Layer 2 of a small transformer language model trained on English Wikipedia (11 layers, counted from 0, width 96).
In attention head 0, each number of a token's query is one row of weights dot the token's vector x. The head spreads its attention over the tokens so far by the softmax of query dot key.

Query weights of the head. A number n stands for (n - 500) times 0.0025.
q0: 531 631 477 669 391 578 340 509 420 606 453 378 666 720 581 590 613 348 461 514 450 555 587 541 712 364 415 363 510 496 447 600 662 573 489 444 231 413 366 509 555 465 484 594 599 414 398 235 588 592 452 422 496 570 564 528 468 385 532 383 189 630 366 517 334 374 496 528 565 629 501 621 526 362 529 406 524 685 434 405 588 534 608 376 305 525 503 541 328 468 298 387 562 569 311 587
q1: 467 548 442 403 553 340 340 544 589 508 412 452 592 597 667 525 483 402 638 734 503 431 475 432 626 522 390 497 721 526 402 310 371 507 486 391 416 608 589 456 657 600 412 459 624 408 552 554 531 697 528 436 481 604 330 515 366 456 324 498 496 510 474 443 597 524 614 477 641 368 413 452 424 494 715 541 538 157 754 580 505 764 575 356 336 577 453 615 513 550 633 557 483 433 392 411
q2: 358 385 386 419 434 370 418 496 766 529 387 741 429 432 449 561 413 610 496 634 608 651 452 320 449 337 526 532 504 616 431 379 376 343 493 452 472 631 514 521 604 538 648 526 340 387 524 502 397 514 482 508 606 593 491 522 519 584 412 443 844 513 501 488 420 521 608 621 442 396 312 374 396 692 443 616 443 368 695 476 349 608 561 396 446 412 305 617 336 359 762 572 529 568 430 317
q3: 357 320 556 397 574 414 510 198 590 421 446 363 412 449 684 708 582 640 398 466 426 585 353 570 471 668 566 773 694 470 614 580 551 418 521 486 510 412 520 514 477 336 472 320 395 733 668 601 502 433 583 497 622 513 375 389 474 504 520 554 712 415 432 455 668 408 668 580 427 477 556 320 448 578 500 515 321 529 533 608 524 582 595 752 467 539 488 484 620 600 574 594 430 397 612 518
q4: 326 701 641 539 491 752 507 516 661 766 266 487 555 604 412 522 386 514 469 608 427 237 431 676 423 572 396 418 337 685 359 499 521 700 449 635 554 634 593 434 449 390 552 473 600 393 493 488 333 665 366 507 515 563 551 577 553 580 462 416 531 484 481 533 199 549 566 462 462 499 439 516 596 520 468 420 615 411 503 628 464 545 595 358 404 323 497 585 298 562 613 371 555 545 344 612
q5: 606 266 571 477 348 90 666 645 434 513 464 337 566 551 577 477 347 558 523 581 356 582 483 365 544 264 726 521 481 534 735 516 419 379 491 444 865 716 629 78 503 565 414 403 565 536 479 547 610 797 486 571 395 665 395 622 427 731 446 464 830 653 460 513 312 583 493 485 505 271 658 697 270 588 614 531 484 411 352 581 634 356 558 602 313 267 430 459 610 320 533 452 359 460 747 690
q6: 407 493 565 150 337 317 275 603 367 499 367 604 679 545 389 573 406 324 658 507 640 488 426 698 430 330 404 601 629 309 301 494 578 567 451 688 454 590 507 398 612 373 701 436 597 437 746 665 375 418 502 609 686 436 625 194 469 610 510 440 667 531 541 601 601 668 762 545 565 518 574 144 624 517 577 593 597 694 638 487 362 708 713 481 446 603 442 645 337 385 472 289 365 573 362 448
q7: 586 253 451 688 422 309 710 497 367 427 538 686 369 511 462 233 574 480 316 491 536 549 556 323 364 677 712 329 569 542 774 488 425 389 549 540 456 527 609 554 558 567 421 391 220 532 525 381 760 506 708 468 481 605 508 708 606 482 465 463 378 494 537 259 495 607 511 718 280 393 483 564 502 514 511 532 423 665 295 524 452 333 625 566 624 495 322 532 576 574 478 285 377 672 498 468
q8: 360 527 739 314 413 59 776 583 548 372 419 723 302 501 506 672 455 476 331 564 384 659 496 292 230 556 777 555 537 389 441 613 532 358 403 574 513 358 846 505 415 388 408 365 392 513 371 982 263 438 539 698 558 305 337 228 418 620 344 625 832 612 524 719 636 509 433 408 687 582 423 517 424 435 525 541 429 377 704 472 524 405 569 688 268 459 717 488 459 342 634 660 358 200 646 607
q9: 412 550 248 728 460 708 508 536 518 652 428 81 494 469 404 530 421 663 554 330 652 519 447 512 888 391 510 528 715 584 601 337 621 357 395 416 595 395 440 447 468 520 797 636 576 593 521 266 377 603 507 352 491 558 605 692 560 768 608 502 467 752 541 389 381 564 484 639 463 417 626 641 517 500 494 487 405 556 462 642 585 463 553 550 596 484 406 521 476 662 414 396 447 433 408 449
q10: 541 540 582 585 406 402 334 519 610 458 444 620 364 546 492 514 335 658 317 781 374 525 184 414 647 537 456 309 751 481 592 517 429 441 678 546 613 594 538 468 523 282 460 656 682 436 603 550 664 416 531 751 477 560 680 525 634 537 639 413 833 757 544 675 477 523 574 296 369 676 759 574 621 439 629 429 485 350 686 526 507 517 599 605 402 381 476 473 491 367 369 772 588 416 432 493
q11: 447 311 708 430 335 586 436 508 624 683 582 457 364 501 529 610 477 453 614 781 500 455 555 473 596 511 514 288 470 520 576 293 454 492 381 688 468 522 496 407 775 452 567 445 598 449 826 556 548 667 453 601 591 490 558 371 503 456 417 398 408 552 586 233 466 426 384 396 381 414 441 342 475 608 500 468 388 723 315 554 653 420 425 402 605 562 348 477 431 613 339 548 400 675 378 515
q12: 621 365 639 497 597 394 479 602 429 356 457 706 417 477 541 912 508 512 468 530 403 627 613 435 199 528 754 435 484 470 448 465 470 553 567 598 477 727 439 445 476 263 447 135 453 442 583 654 683 341 794 725 442 621 564 565 335 495 555 411 721 383 635 521 473 458 423 562 589 552 533 570 252 534 649 694 346 519 622 604 552 476 473 335 536 628 520 660 484 408 656 655 392 124 495 470
q13: 508 370 481 331 319 214 487 732 354 249 612 744 604 343 538 533 406 405 445 471 427 872 405 564 248 260 508 510 616 360 432 624 407 218 618 553 455 597 566 458 514 391 552 556 449 426 374 653 527 415 674 633 490 305 505 428 493 450 506 493 797 544 451 566 450 700 438 418 644 638 486 654 378 410 588 504 611 413 567 578 529 626 458 579 668 705 543 831 684 431 432 552 416 356 747 387
q14: 386 849 712 449 327 392 478 357 524 558 472 738 568 445 528 678 497 291 603 668 560 724 472 561 317 621 642 578 532 409 373 719 583 704 531 393 170 391 559 436 371 553 614 509 445 700 295 475 394 560 619 504 584 364 571 352 316 290 554 555 480 524 537 548 582 481 565 460 330 388 306 368 495 676 538 582 510 338 516 635 461 506 523 630 433 502 335 560 568 423 369 603 569 343 797 293
q15: 656 536 594 637 532 660 458 469 636 546 296 645 396 735 320 734 625 550 330 497 509 571 446 630 704 354 497 716 519 493 495 641 409 405 502 507 351 393 357 666 619 556 714 533 615 591 486 591 524 699 534 695 501 374 647 733 365 557 580 394 503 666 432 600 522 421 669 497 423 418 603 689 483 326 423 441 554 537 751 617 616 534 474 439 497 396 654 541 481 342 552 421 563 535 497 634
q16: 401 653 427 476 631 432 445 420 464 588 415 421 519 492 807 535 252 406 544 557 586 564 660 476 633 451 429 541 534 411 583 636 579 363 602 376 444 368 451 535 594 471 534 519 499 656 505 566 620 688 586 433 526 582 431 460 394 521 363 585 446 610 520 246 521 443 259 593 469 241 531 592 422 591 512 398 632 269 522 695 406 706 455 354 434 612 401 674 656 527 527 678 419 645 655 441
q17: 489 513 466 460 641 414 653 385 519 544 518 413 390 593 532 484 433 534 500 489 387 618 476 308 400 356 535 501 494 651 519 533 553 366 316 553 435 471 551 311 684 403 471 705 458 413 364 534 538 495 465 596 483 564 476 464 627 527 467 611 596 592 596 327 455 476 349 642 404 388 588 554 268 515 517 608 516 371 648 647 488 557 476 435 436 482 458 506 514 434 524 569 358 601 586 452
q18: 450 509 549 395 517 565 513 466 421 388 516 596 419 559 460 510 523 539 394 346 354 500 488 304 362 446 468 475 596 446 394 619 599 550 477 680 643 572 465 611 568 361 505 579 517 576 501 616 381 401 658 619 574 335 536 480 636 618 487 341 603 594 780 468 635 705 408 591 379 516 586 327 412 528 613 310 317 348 603 580 340 585 631 500 701 533 576 348 749 285 352 643 366 632 518 705
q19: 491 237 526 568 462 122 620 676 496 333 424 380 461 412 449 460 429 443 534 244 500 492 458 396 350 356 672 598 428 509 549 453 203 526 437 501 483 510 615 352 580 566 560 450 255 754 321 614 546 505 549 278 417 602 594 534 429 560 450 518 871 572 606 603 485 364 471 458 483 361 531 731 498 684 347 452 582 514 341 335 594 264 548 763 677 393 287 273 493 494 379 525 524 512 733 542
q20: 379 599 644 503 416 565 473 460 590 447 332 471 399 416 508 603 431 524 580 514 584 542 348 427 675 499 552 683 627 445 455 714 679 509 520 552 485 619 553 678 445 638 685 569 562 613 775 519 396 414 500 520 497 528 591 521 564 537 576 600 647 452 622 623 595 427 686 688 523 508 390 313 463 696 467 374 563 625 642 652 425 698 523 454 554 552 258 553 267 381 423 516 509 482 322 507
q21: 431 634 647 666 449 590 503 588 536 731 465 408 641 496 465 307 355 594 437 437 455 311 697 491 300 419 420 381 289 499 584 497 427 821 471 582 508 448 467 443 591 582 616 566 309 524 414 337 439 709 573 532 466 452 748 432 508 568 594 475 415 506 545 619 459 480 387 327 364 543 579 556 633 415 436 353 768 408 227 403 403 344 498 449 560 492 533 471 497 388 443 491 361 733 751 746
q22: 238 520 582 407 422 653 478 540 399 398 669 490 419 841 694 452 548 420 478 576 332 356 588 501 526 375 528 419 462 621 618 650 646 475 384 720 394 481 452 552 613 462 531 493 594 397 180 616 696 357 471 501 611 607 470 537 540 492 672 538 426 426 571 596 422 569 322 270 631 362 480 596 557 503 703 373 385 372 303 488 500 336 531 559 561 499 622 488 628 493 237 640 261 586 604 544
q23: 496 432 459 613 496 724 302 539 436 628 499 566 551 563 581 591 395 486 358 517 354 370 584 405 475 493 460 301 420 471 493 469 468 518 522 584 375 410 373 259 609 555 431 578 511 512 384 383 583 454 523 493 469 677 705 451 300 377 625 648 525 504 502 350 412 634 414 410 512 596 434 468 511 337 588 673 479 636 400 406 628 499 347 215 516 457 594 422 410 552 578 510 416 569 634 550
q24: 388 705 631 385 339 569 417 613 215 553 385 527 509 482 141 535 530 380 665 449 439 570 507 715 342 686 456 550 587 583 649 701 685 641 470 735 737 348 435 551 459 428 399 608 320 584 580 696 504 301 386 505 440 546 449 382 481 610 555 465 343 700 404 830 682 402 538 293 461 775 575 306 412 352 508 476 278 513 486 551 468 359 292 441 640 661 448 574 779 306 536 557 318 431 273 677
q25: 546 570 839 445 445 328 566 583 526 722 484 466 485 489 435 812 351 640 362 398 245 638 560 402 271 583 536 561 356 589 204 482 388 287 648 533 560 465 466 419 487 445 423 591 399 540 484 603 489 626 597 558 719 508 691 268 742 425 481 438 555 487 544 742 610 641 455 664 511 484 599 443 419 560 658 560 534 641 474 615 600 445 524 538 164 484 724 748 591 626 562 601 351 250 437 490
q26: 482 420 534 564 584 388 390 420 397 350 463 587 550 462 482 559 525 397 425 509 431 493 469 385 742 593 393 661 508 439 557 666 630 358 424 407 609 443 268 729 517 294 561 440 459 388 445 428 597 568 498 576 479 263 386 489 273 481 699 383 604 548 588 134 465 531 547 457 562 520 223 641 663 558 824 808 624 574 469 551 293 476 475 562 688 607 504 386 507 537 532 611 585 598 352 596
q27: 339 378 401 436 516 403 382 729 440 520 413 674 429 505 673 633 552 644 402 517 435 497 557 509 666 586 547 278 512 365 553 437 623 635 334 600 561 592 402 499 538 560 437 721 708 531 686 684 631 451 622 555 425 506 448 562 521 355 450 596 482 559 529 576 428 346 637 244 574 462 561 410 508 482 590 484 479 478 369 548 445 322 548 395 635 392 331 612 584 546 637 625 610 587 628 565
q28: 676 374 140 515 627 507 542 434 595 521 473 422 216 404 702 373 581 469 600 386 603 562 406 629 574 424 615 502 733 345 489 371 566 343 530 622 513 268 447 562 631 595 641 551 579 572 367 524 520 330 523 271 431 887 442 368 403 294 346 210 276 513 437 543 337 434 527 402 538 445 586 602 515 297 559 600 324 337 390 528 592 477 544 518 495 495 470 550 530 563 475 402 503 455 629 405
q29: 544 584 522 589 625 574 544 511 560 645 591 727 315 656 645 559 291 622 534 416 563 517 535 484 439 586 441 613 617 506 370 519 584 392 596 708 583 650 572 475 534 708 330 621 584 287 524 697 348 449 454 811 624 562 544 574 525 461 712 845 454 428 691 435 358 627 543 320 582 311 468 381 409 533 538 382 549 383 653 578 584 472 578 465 375 422 623 495 333 497 302 497 595 526 494 453
q30: 568 533 576 590 455 552 494 589 693 658 461 750 501 446 527 380 517 442 499 477 391 422 492 320 452 373 453 475 428 561 420 442 273 437 834 604 798 608 414 342 575 498 699 317 528 318 474 371 361 403 366 397 434 621 600 570 552 289 422 347 616 324 604 623 499 436 612 304 291 594 745 785 432 717 465 578 684 453 574 548 670 490 563 427 275 371 524 409 556 516 534 578 307 563 701 635
q31: 218 587 398 402 315 313 521 562 324 279 572 568 344 528 503 601 447 458 338 380 321 395 463 470 322 598 539 488 450 525 454 380 432 472 504 625 509 493 230 492 345 516 521 296 521 622 446 609 643 589 752 456 498 627 511 495 255 704 308 617 599 518 466 481 439 603 386 397 595 552 485 282 385 469 354 730 509 546 605 597 528 487 406 680 575 595 540 529 493 571 416 498 497 478 668 461

Each question shows a short text with each token's key, already scaled and adjusted for position as the last token sees it. A number n stands for (n - 500) times 0.00047.

Then comes the last token's vector x. A number n stands for (n - 500) times 0.01.

0 "son": 662 651 525 612 389 583 548 651 311 536 332 549 385 553 360 386 422 553 633 577 571 524 552 348 508 448 477 506 561 383 575 570
1 "'": 568 614 493 551 317 607 583 596 312 653 347 530 409 532 407 436 589 512 563 664 567 464 549 311 427 479 539 588 539 330 543 534
2 "s ": 530 497 428 627 355 650 477 699 340 565 457 641 271 439 447 488 540 498 468 556 528 512 549 305 483 613 416 621 408 405 535 526
3 "UK ": 467 420 511 533 448 570 576 639 408 584 511 736 361 443 465 533 597 599 599 652 488 597 643 366 487 696 430 584 539 335 492 507
4 "to ": 504 599 474 699 371 718 406 613 412 587 435 505 427 465 483 501 500 516 353 660 553 422 499 335 297 605 438 526 467 476 596 437
5 "ens": 448 278 447 529 380 546 484 620 398 569 440 484 334 495 488 460 332 591 563 583 475 539 679 334 363 629 409 498 416 411 595 571
6 "ure ": 514 523 536 557 410 579 431 701 351 642 404 674 334 451 554 498 448 503 388 505 440 413 548 299 437 599 565 685 557 403 511 557
7 "they ": 498 475 592 620 369 532 424 706 465 479 452 503 285 435 540 553 487 567 463 563 503 455 613 317 429 628 321 464 404 510 705 437
x: 569 480 387 665 556 268 646 520 590 461 476 696 446 654 385 491 602 590 401 566 624 592 462 552 557 566 584 485 377 493 475 488 316 449 470 451 391 474 618 500 519 461 333 283 537 571 490 414 544 356 501 538 350 680 491 802 366 581 574 484 509 510 551 231 417 515 552 448 512 423 469 518 545 560 578 602 525 528 589 701 386 589 615 570 482 316 579 627 543 555 504 373 531 529 617 497
Which two tokens does the last token look at most, in order? 4 "to ", 6 "ure "

0 "ship ": 567 591 501 569 399 550 495 700 356 674 557 730 315 552 578 510 377 461 529 592 502 530 697 211 410 708 569 399 654 439 664 563
1 "is ": 500 438 409 603 274 702 294 873 471 451 503 373 483 563 509 630 531 582 528 526 497 417 510 260 455 429 349 449 361 560 350 423
2 "a ": 518 406 476 699 364 632 417 768 350 654 422 342 414 462 555 576 564 559 598 641 698 435 530 183 345 452 511 422 435 403 445 565
3 "re": 360 402 402 451 299 567 467 751 389 481 458 421 416 602 630 439 588 615 620 614 462 638 761 350 479 378 406 390 316 404 644 660
4 "al ": 439 499 484 546 331 523 472 730 184 738 299 554 380 454 521 482 440 512 579 490 556 414 536 242 444 606 676 631 500 370 545 635
5 "iss": 490 272 276 403 354 609 441 657 266 618 466 460 325 495 482 464 347 536 514 624 358 639 756 267 500 500 493 418 517 417 505 562
6 "ue ": 564 553 511 461 356 519 550 726 334 608 214 674 366 436 520 375 449 485 431 575 415 445 560 235 363 604 669 674 495 371 494 640
7 "with ": 529 519 617 483 387 828 361 725 383 580 448 500 485 492 490 385 521 451 451 739 399 406 494 303 224 476 502 584 457 320 443 605
x: 574 538 554 728 490 174 579 500 601 535 582 642 415 499 521 459 597 493 417 424 541 661 521 486 650 561 447 487 536 545 612 775 443 384 514 453 375 580 512 360 468 551 394 489 365 732 550 472 405 484 526 536 407 565 290 562 610 483 579 494 388 374 470 602 668 546 597 496 379 485 563 448 531 559 470 316 507 548 577 337 517 637 536 422 309 463 420 386 468 470 425 277 519 458 577 473
Which token does the last token look at most, and with what share of its attention? 1 "is ", with about 60%

0 "at ": 450 525 405 689 325 725 393 632 438 630 544 574 455 589 446 469 494 401 448 621 556 397 480 307 346 479 496 501 570 544 416 569
1 "No": 523 551 421 534 289 610 547 663 361 494 418 489 440 554 445 417 498 605 648 637 446 608 714 279 561 531 469 420 467 440 540 560
2 ". ": 640 526 508 587 398 485 493 624 308 499 525 492 480 470 449 510 820 563 442 597 539 366 467 324 414 399 477 458 574 395 445 625
3 "3 ": 490 384 451 520 317 646 540 738 300 647 502 437 439 556 453 541 555 540 568 619 419 553 551 279 608 497 532 456 438 406 488 569
4 "on ": 453 556 578 663 413 675 417 687 406 618 503 491 517 470 535 450 549 588 406 631 496 353 575 299 323 515 456 502 604 372 450 595
5 "the ": 480 481 519 529 451 491 373 642 294 622 404 497 232 448 478 490 512 488 410 578 538 582 726 405 322 429 526 562 517 463 606 549
6 "Bill": 534 368 334 485 371 533 445 680 334 518 434 687 464 414 468 434 437 411 449 669 385 556 706 379 512 606 500 564 539 449 433 517
7 "board ": 558 503 520 497 478 610 517 746 385 526 417 689 380 317 576 597 555 473 414 543 448 531 641 362 589 672 487 522 485 394 638 523
x: 606 427 356 692 553 323 500 612 578 434 457 569 493 664 561 402 500 619 489 559 549 723 560 524 580 556 583 489 456 458 562 515 412 401 476 470 502 557 594 439 409 639 412 500 505 551 399 479 648 417 523 443 476 740 481 578 531 352 565 519 748 485 707 218 598 417 382 568 644 488 535 501 516 524 362 405 611 592 431 425 449 436 345 623 390 302 523 534 603 580 364 341 413 495 460 428
Which token does the last token look at most, and with what share of its attention? 4 "on ", with about 40%

0 "collabor": 613 621 480 588 358 626 521 671 458 458 380 497 383 435 534 496 502 596 604 541 575 478 596 358 520 651 447 551 421 484 659 587
1 "ation ": 513 497 495 486 381 510 527 691 250 588 404 621 422 458 502 510 558 464 488 469 466 432 604 330 432 651 580 587 509 451 603 557
2 "with ": 536 522 449 649 397 712 368 633 407 522 463 525 524 497 531 460 487 530 389 600 464 387 545 350 297 532 446 562 476 374 499 565
3 "sp": 517 538 454 479 394 489 398 653 307 480 364 639 429 586 524 352 484 542 537 631 427 636 602 370 451 479 551 580 527 397 576 551
4 "ok": 460 386 364 489 419 603 456 591 283 495 246 452 552 511 484 400 416 531 539 552 518 481 642 362 491 528 540 514 514 363 542 506
5 "en ": 500 457 467 477 343 613 561 668 288 656 354 535 446 474 438 446 486 523 495 567 525 468 433 318 494 517 590 530 408 417 500 638
6 "wor": 545 395 447 470 365 465 475 627 383 433 251 502 352 576 602 379 405 455 476 563 453 596 577 377 494 452 518 501 461 416 607 584
7 "d ": 505 503 506 493 367 637 493 735 302 630 393 549 414 404 486 488 570 522 458 495 491 400 451 302 530 575 561 548 481 431 560 568
x: 573 462 401 681 503 249 509 497 657 506 595 464 439 635 631 412 513 482 544 347 636 620 536 558 614 607 666 559 459 562 568 449 406 441 437 413 514 583 559 448 573 461 563 497 510 598 362 433 609 497 568 397 459 623 377 705 568 367 550 634 624 486 630 474 508 537 514 481 456 357 496 600 508 606 383 444 581 548 367 476 518 659 382 442 172 342 364 388 452 488 338 566 369 399 444 378
Which token does the last token look at most, and with what share of its attention? 2 "with ", with about 60%

0 "an": 631 639 562 549 423 546 583 599 337 533 336 439 440 504 479 402 478 572 586 486 583 467 565 393 465 544 555 512 486 366 537 580
1 "hol": 522 576 444 459 382 489 458 642 413 590 365 551 422 572 500 465 552 631 596 514 525 546 661 402 565 586 526 534 478 423 614 611
2 "t": 444 486 465 524 370 568 531 666 374 589 394 456 406 485 429 434 602 599 600 564 550 436 598 352 528 537 584 509 453 383 508 506
3 "z": 403 445 412 500 370 566 511 577 322 579 279 494 406 487 466 442 531 586 541 531 552 505 587 379 515 503 550 528 451 369 478 537
4 "er": 428 428 434 517 348 541 528 670 347 614 369 521 424 525 477 425 456 605 542 532 499 498 628 400 474 488 583 523 480 402 564 590
5 ", ": 489 478 506 566 542 591 488 575 444 417 380 564 431 471 503 464 503 505 390 631 261 407 528 365 419 531 599 458 538 496 368 489
6 "Jos": 565 415 364 460 375 523 500 606 376 529 381 505 385 547 413 410 505 425 414 609 468 621 603 372 534 485 403 410 475 488 488 524
7 "h ": 522 594 452 463 396 562 532 695 384 597 385 499 402 511 424 482 556 441 523 547 557 455 579 337 462 590 673 520 519 507 538 523
x: 552 405 557 520 426 216 585 554 643 451 633 539 436 530 645 501 521 543 492 440 672 619 588 426 549 613 613 515 523 549 587 483 309 316 387 463 441 683 606 480 497 567 556 523 468 521 477 473 580 555 638 584 500 663 365 732 574 415 410 444 458 451 498 625 384 419 497 538 458 370 675 677 614 563 521 682 428 578 426 571 583 450 595 441 367 313 539 381 338 589 314 527 583 543 589 423
Which two tokens does the last token look at most, in order? 5 ", ", 7 "h "

0 "ia": 636 631 491 577 452 611 636 601 356 498 240 536 461 605 475 433 421 710 651 545 528 487 645 296 440 535 503 634 444 341 493 611
1 "z": 588 552 437 510 328 599 526 600 245 604 208 461 391 481 455 418 603 634 643 541 608 485 614 344 537 503 567 550 433 329 463 555
2 ", ": 538 516 367 683 445 600 475 572 408 388 343 567 415 479 511 491 481 531 417 614 171 358 527 317 380 533 638 464 571 497 302 484
3 "they ": 494 575 519 653 329 503 431 743 461 444 465 399 276 462 517 544 474 482 449 460 573 443 625 338 398 605 335 399 373 551 751 427
4 "released ": 460 514 471 567 286 710 285 796 489 502 525 449 497 537 539 622 558 456 434 547 329 434 535 384 574 481 310 627 646 537 471 517
5 "their ": 433 535 476 551 331 565 400 674 356 476 485 422 250 455 489 702 568 578 372 608 458 554 693 302 319 463 369 514 472 535 576 510
6 "debut ": 440 523 576 510 435 693 445 846 415 466 396 538 389 431 571 670 520 536 435 606 346 451 612 297 492 619 404 505 660 466 523 467
7 "L": 568 446 365 397 384 503 540 681 204 590 362 448 336 565 355 434 569 427 486 560 398 536 665 323 480 446 590 437 633 416 495 608
x: 584 535 339 557 497 545 565 373 496 670 580 533 486 612 565 528 541 489 273 547 688 354 532 502 719 530 497 422 627 507 449 477 588 403 397 589 417 662 504 397 603 647 378 381 422 525 446 604 763 505 471 495 473 499 583 611 524 676 560 601 395 513 396 510 557 415 499 564 460 433 543 561 707 444 511 582 548 458 527 370 555 493 541 364 453 452 488 364 627 418 265 670 519 677 519 269
To which token does the last token give the most attention? 5 "their "

0 "ch": 658 578 581 507 326 556 481 724 209 572 361 462 396 484 478 339 492 567 622 568 553 511 682 365 507 414 595 557 388 394 574 575
1 "art": 642 634 415 632 297 637 429 726 367 526 405 413 400 570 537 380 626 678 604 569 498 455 711 400 411 546 507 594 423 388 516 502
2 ", ": 505 516 379 664 447 605 477 594 419 380 319 592 419 469 501 452 503 520 400 626 176 336 531 308 400 531 654 464 538 494 322 516
3 "and ": 559 509 413 629 279 568 325 693 505 443 424 506 534 427 568 378 502 625 453 587 334 310 590 266 281 551 481 412 516 505 417 501
4 "at ": 537 583 545 599 310 784 402 661 483 578 551 558 496 585 393 445 527 609 367 779 448 406 433 330 362 488 517 445 522 530 375 561
5 "number ": 428 367 509 491 310 604 425 799 364 575 540 626 371 515 548 640 443 451 527 623 454 488 653 282 556 555 355 629 490 502 493 636
6 "46 ": 502 443 386 439 395 632 525 757 303 587 561 573 437 533 520 502 473 301 508 612 379 673 621 314 556 535 491 616 386 328 525 635
7 "on ": 531 462 660 585 393 731 412 710 378 645 457 536 477 449 543 454 466 514 438 677 491 380 574 289 337 585 490 630 531 325 476 642
x: 626 316 387 550 494 296 702 558 543 473 534 446 307 699 533 550 660 462 585 567 580 615 474 607 603 624 477 493 622 586 597 619 438 416 589 478 453 601 630 443 414 647 368 461 362 584 457 502 494 498 565 557 475 577 539 740 510 489 521 707 275 505 632 513 563 567 354 498 403 473 537 470 384 494 400 337 477 527 488 406 480 657 500 355 360 470 542 433 659 357 456 396 539 442 632 398
To which token does the last token give the most attention? 3 "and "

0 "-": 572 550 538 570 435 595 538 562 329 506 423 478 475 454 539 403 478 568 586 581 494 507 572 399 474 557 541 526 506 390 595 523
1 "m": 533 588 514 537 411 526 531 595 308 490 450 512 485 486 497 413 550 536 587 549 488 470 661 409 451 508 551 528 464 434 554 567
2 "outh ": 520 502 493 565 447 549 522 616 358 531 507 628 446 488 527 462 561 561 529 524 456 510 620 416 452 599 566 554 478 387 609 531
3 "as ": 467 481 455 624 476 664 431 664 486 502 478 501 486 471 511 468 521 560 424 563 475 399 504 380 460 476 478 456 484 374 441 512
4 "the ": 483 463 495 546 459 501 448 590 357 566 425 498 313 465 465 477 513 503 452 549 540 557 641 438 398 438 522 559 502 462 578 524
5 "band ": 508 478 538 522 470 620 520 625 403 508 503 546 419 466 430 559 473 564 486 565 499 439 555 321 520 638 494 476 540 439 578 443
6 "had ": 472 497 514 522 433 654 419 618 463 411 487 443 500 560 423 531 492 496 420 584 470 490 463 390 460 386 345 489 456 507 480 457
7 "vir": 592 437 458 505 379 561 329 624 383 536 387 521 478 580 509 478 551 446 402 517 448 508 519 460 499 485 492 530 490 492 555 582
x: 557 411 329 639 651 578 495 398 596 452 659 576 471 555 442 336 549 639 450 544 493 570 478 317 657 528 282 502 565 664 519 404 364 644 540 520 503 717 451 453 384 675 524 504 431 592 355 246 630 515 523 405 446 617 507 650 455 414 513 324 447 514 552 364 441 451 684 630 485 384 475 630 543 456 504 369 544 500 533 518 454 435 656 521 536 446 435 327 376 420 456 399 541 631 429 494
To which token does the last token give the most attention? 4 "the "

0 "number ": 556 552 497 535 397 561 484 681 404 554 467 580 392 482 566 561 470 547 488 526 505 461 596 362 510 546 446 626 481 431 552 597
1 "46 ": 523 502 506 525 413 607 535 663 380 552 516 547 456 508 524 504 506 624 560 564 463 566 573 376 529 526 514 595 419 363 548 591
2 "on ": 521 527 466 619 440 613 460 631 418 595 469 523 488 466 545 460 521 505 416 524 519 392 557 361 399 549 513 601 512 369 507 598
3 "the ": 514 495 479 542 476 512 427 606 351 579 412 509 320 463 499 503 509 513 427 544 527 548 664 422 379 454 520 561 503 454 591 544
4 "Independent ": 410 389 488 508 456 532 535 631 407 568 523 583 395 437 468 566 434 582 575 569 520 554 622 476 472 637 505 533 469 373 564 533
5 "Alb": 527 356 397 512 381 583 446 608 384 544 438 501 449 525 437 429 442 514 546 597 413 537 620 432 478 577 494 556 544 404 449 524
6 "ums ": 492 483 524 500 471 534 459 680 457 455 505 624 426 442 535 565 458 432 455 575 420 581 670 408 466 569 388 577 474 440 551 509
7 "ch": 589 462 406 450 376 525 424 630 315 527 416 485 443 491 539 417 542 440 474 546 450 554 644 435 484 457 530 511 449 432 557 534
x: 652 394 435 661 582 690 484 423 447 526 690 515 313 561 628 359 637 558 494 497 589 671 517 514 678 466 432 471 485 465 624 466 474 534 493 604 368 411 409 568 528 503 599 602 355 564 481 450 548 477 538 467 541 609 574 577 467 437 539 535 295 542 512 448 517 338 600 534 388 626 577 611 639 530 476 481 572 462 493 486 576 565 632 451 219 341 505 459 475 527 189 515 599 761 557 444
Which token does the last token look at most, and with what share of its attention? 3 "the ", with about 50%

0 "erg": 617 597 531 486 360 490 492 622 296 597 296 523 443 487 477 397 521 465 581 576 571 483 587 345 445 537 591 523 470 387 588 598
1 "st": 581 576 468 482 330 525 516 636 259 540 461 524 357 440 494 413 603 575 624 547 485 502 649 359 563 465 581 507 365 505 484 514
2 "ed": 509 585 425 583 369 568 397 696 323 482 343 504 445 484 493 449 569 670 583 537 480 535 642 429 480 404 579 594 491 418 490 594
3 "t": 395 428 446 506 335 570 516 694 344 606 393 429 418 507 425 423 512 587 608 575 519 426 612 332 516 518 587 530 461 362 505 522
4 ". ": 271 412 444 481 348 483 534 705 350 516 517 478 478 434 388 462 407 474 546 604 420 370 465 381 447 446 532 523 521 420 439 601
5 "W": 517 465 403 472 379 486 552 637 228 491 352 524 351 504 467 407 429 467 518 601 474 530 595 324 507 469 528 490 587 385 538 556
6 "ich": 606 414 364 429 360 531 449 670 324 515 335 442 489 567 545 462 409 457 487 577 383 579 688 414 466 412 546 434 457 459 507 495
7 "man": 636 418 406 427 394 535 461 631 358 558 314 567 421 573 419 410 508 377 422 592 455 558 575 379 436 453 568 542 570 411 560 633
x: 506 433 398 568 695 473 618 396 594 492 520 552 452 549 579 411 583 572 371 563 427 416 555 353 633 561 508 628 583 626 507 554 305 657 546 494 319 733 562 354 530 638 424 479 448 628 395 466 519 522 656 416 560 573 568 677 586 378 520 387 393 479 493 399 661 447 481 790 459 478 544 606 598 375 501 562 544 616 517 458 515 659 400 414 608 497 380 515 385 502 475 383 658 705 437 499
Which token does the last token look at most, and with what share of its attention? 2 "ed", with about 20%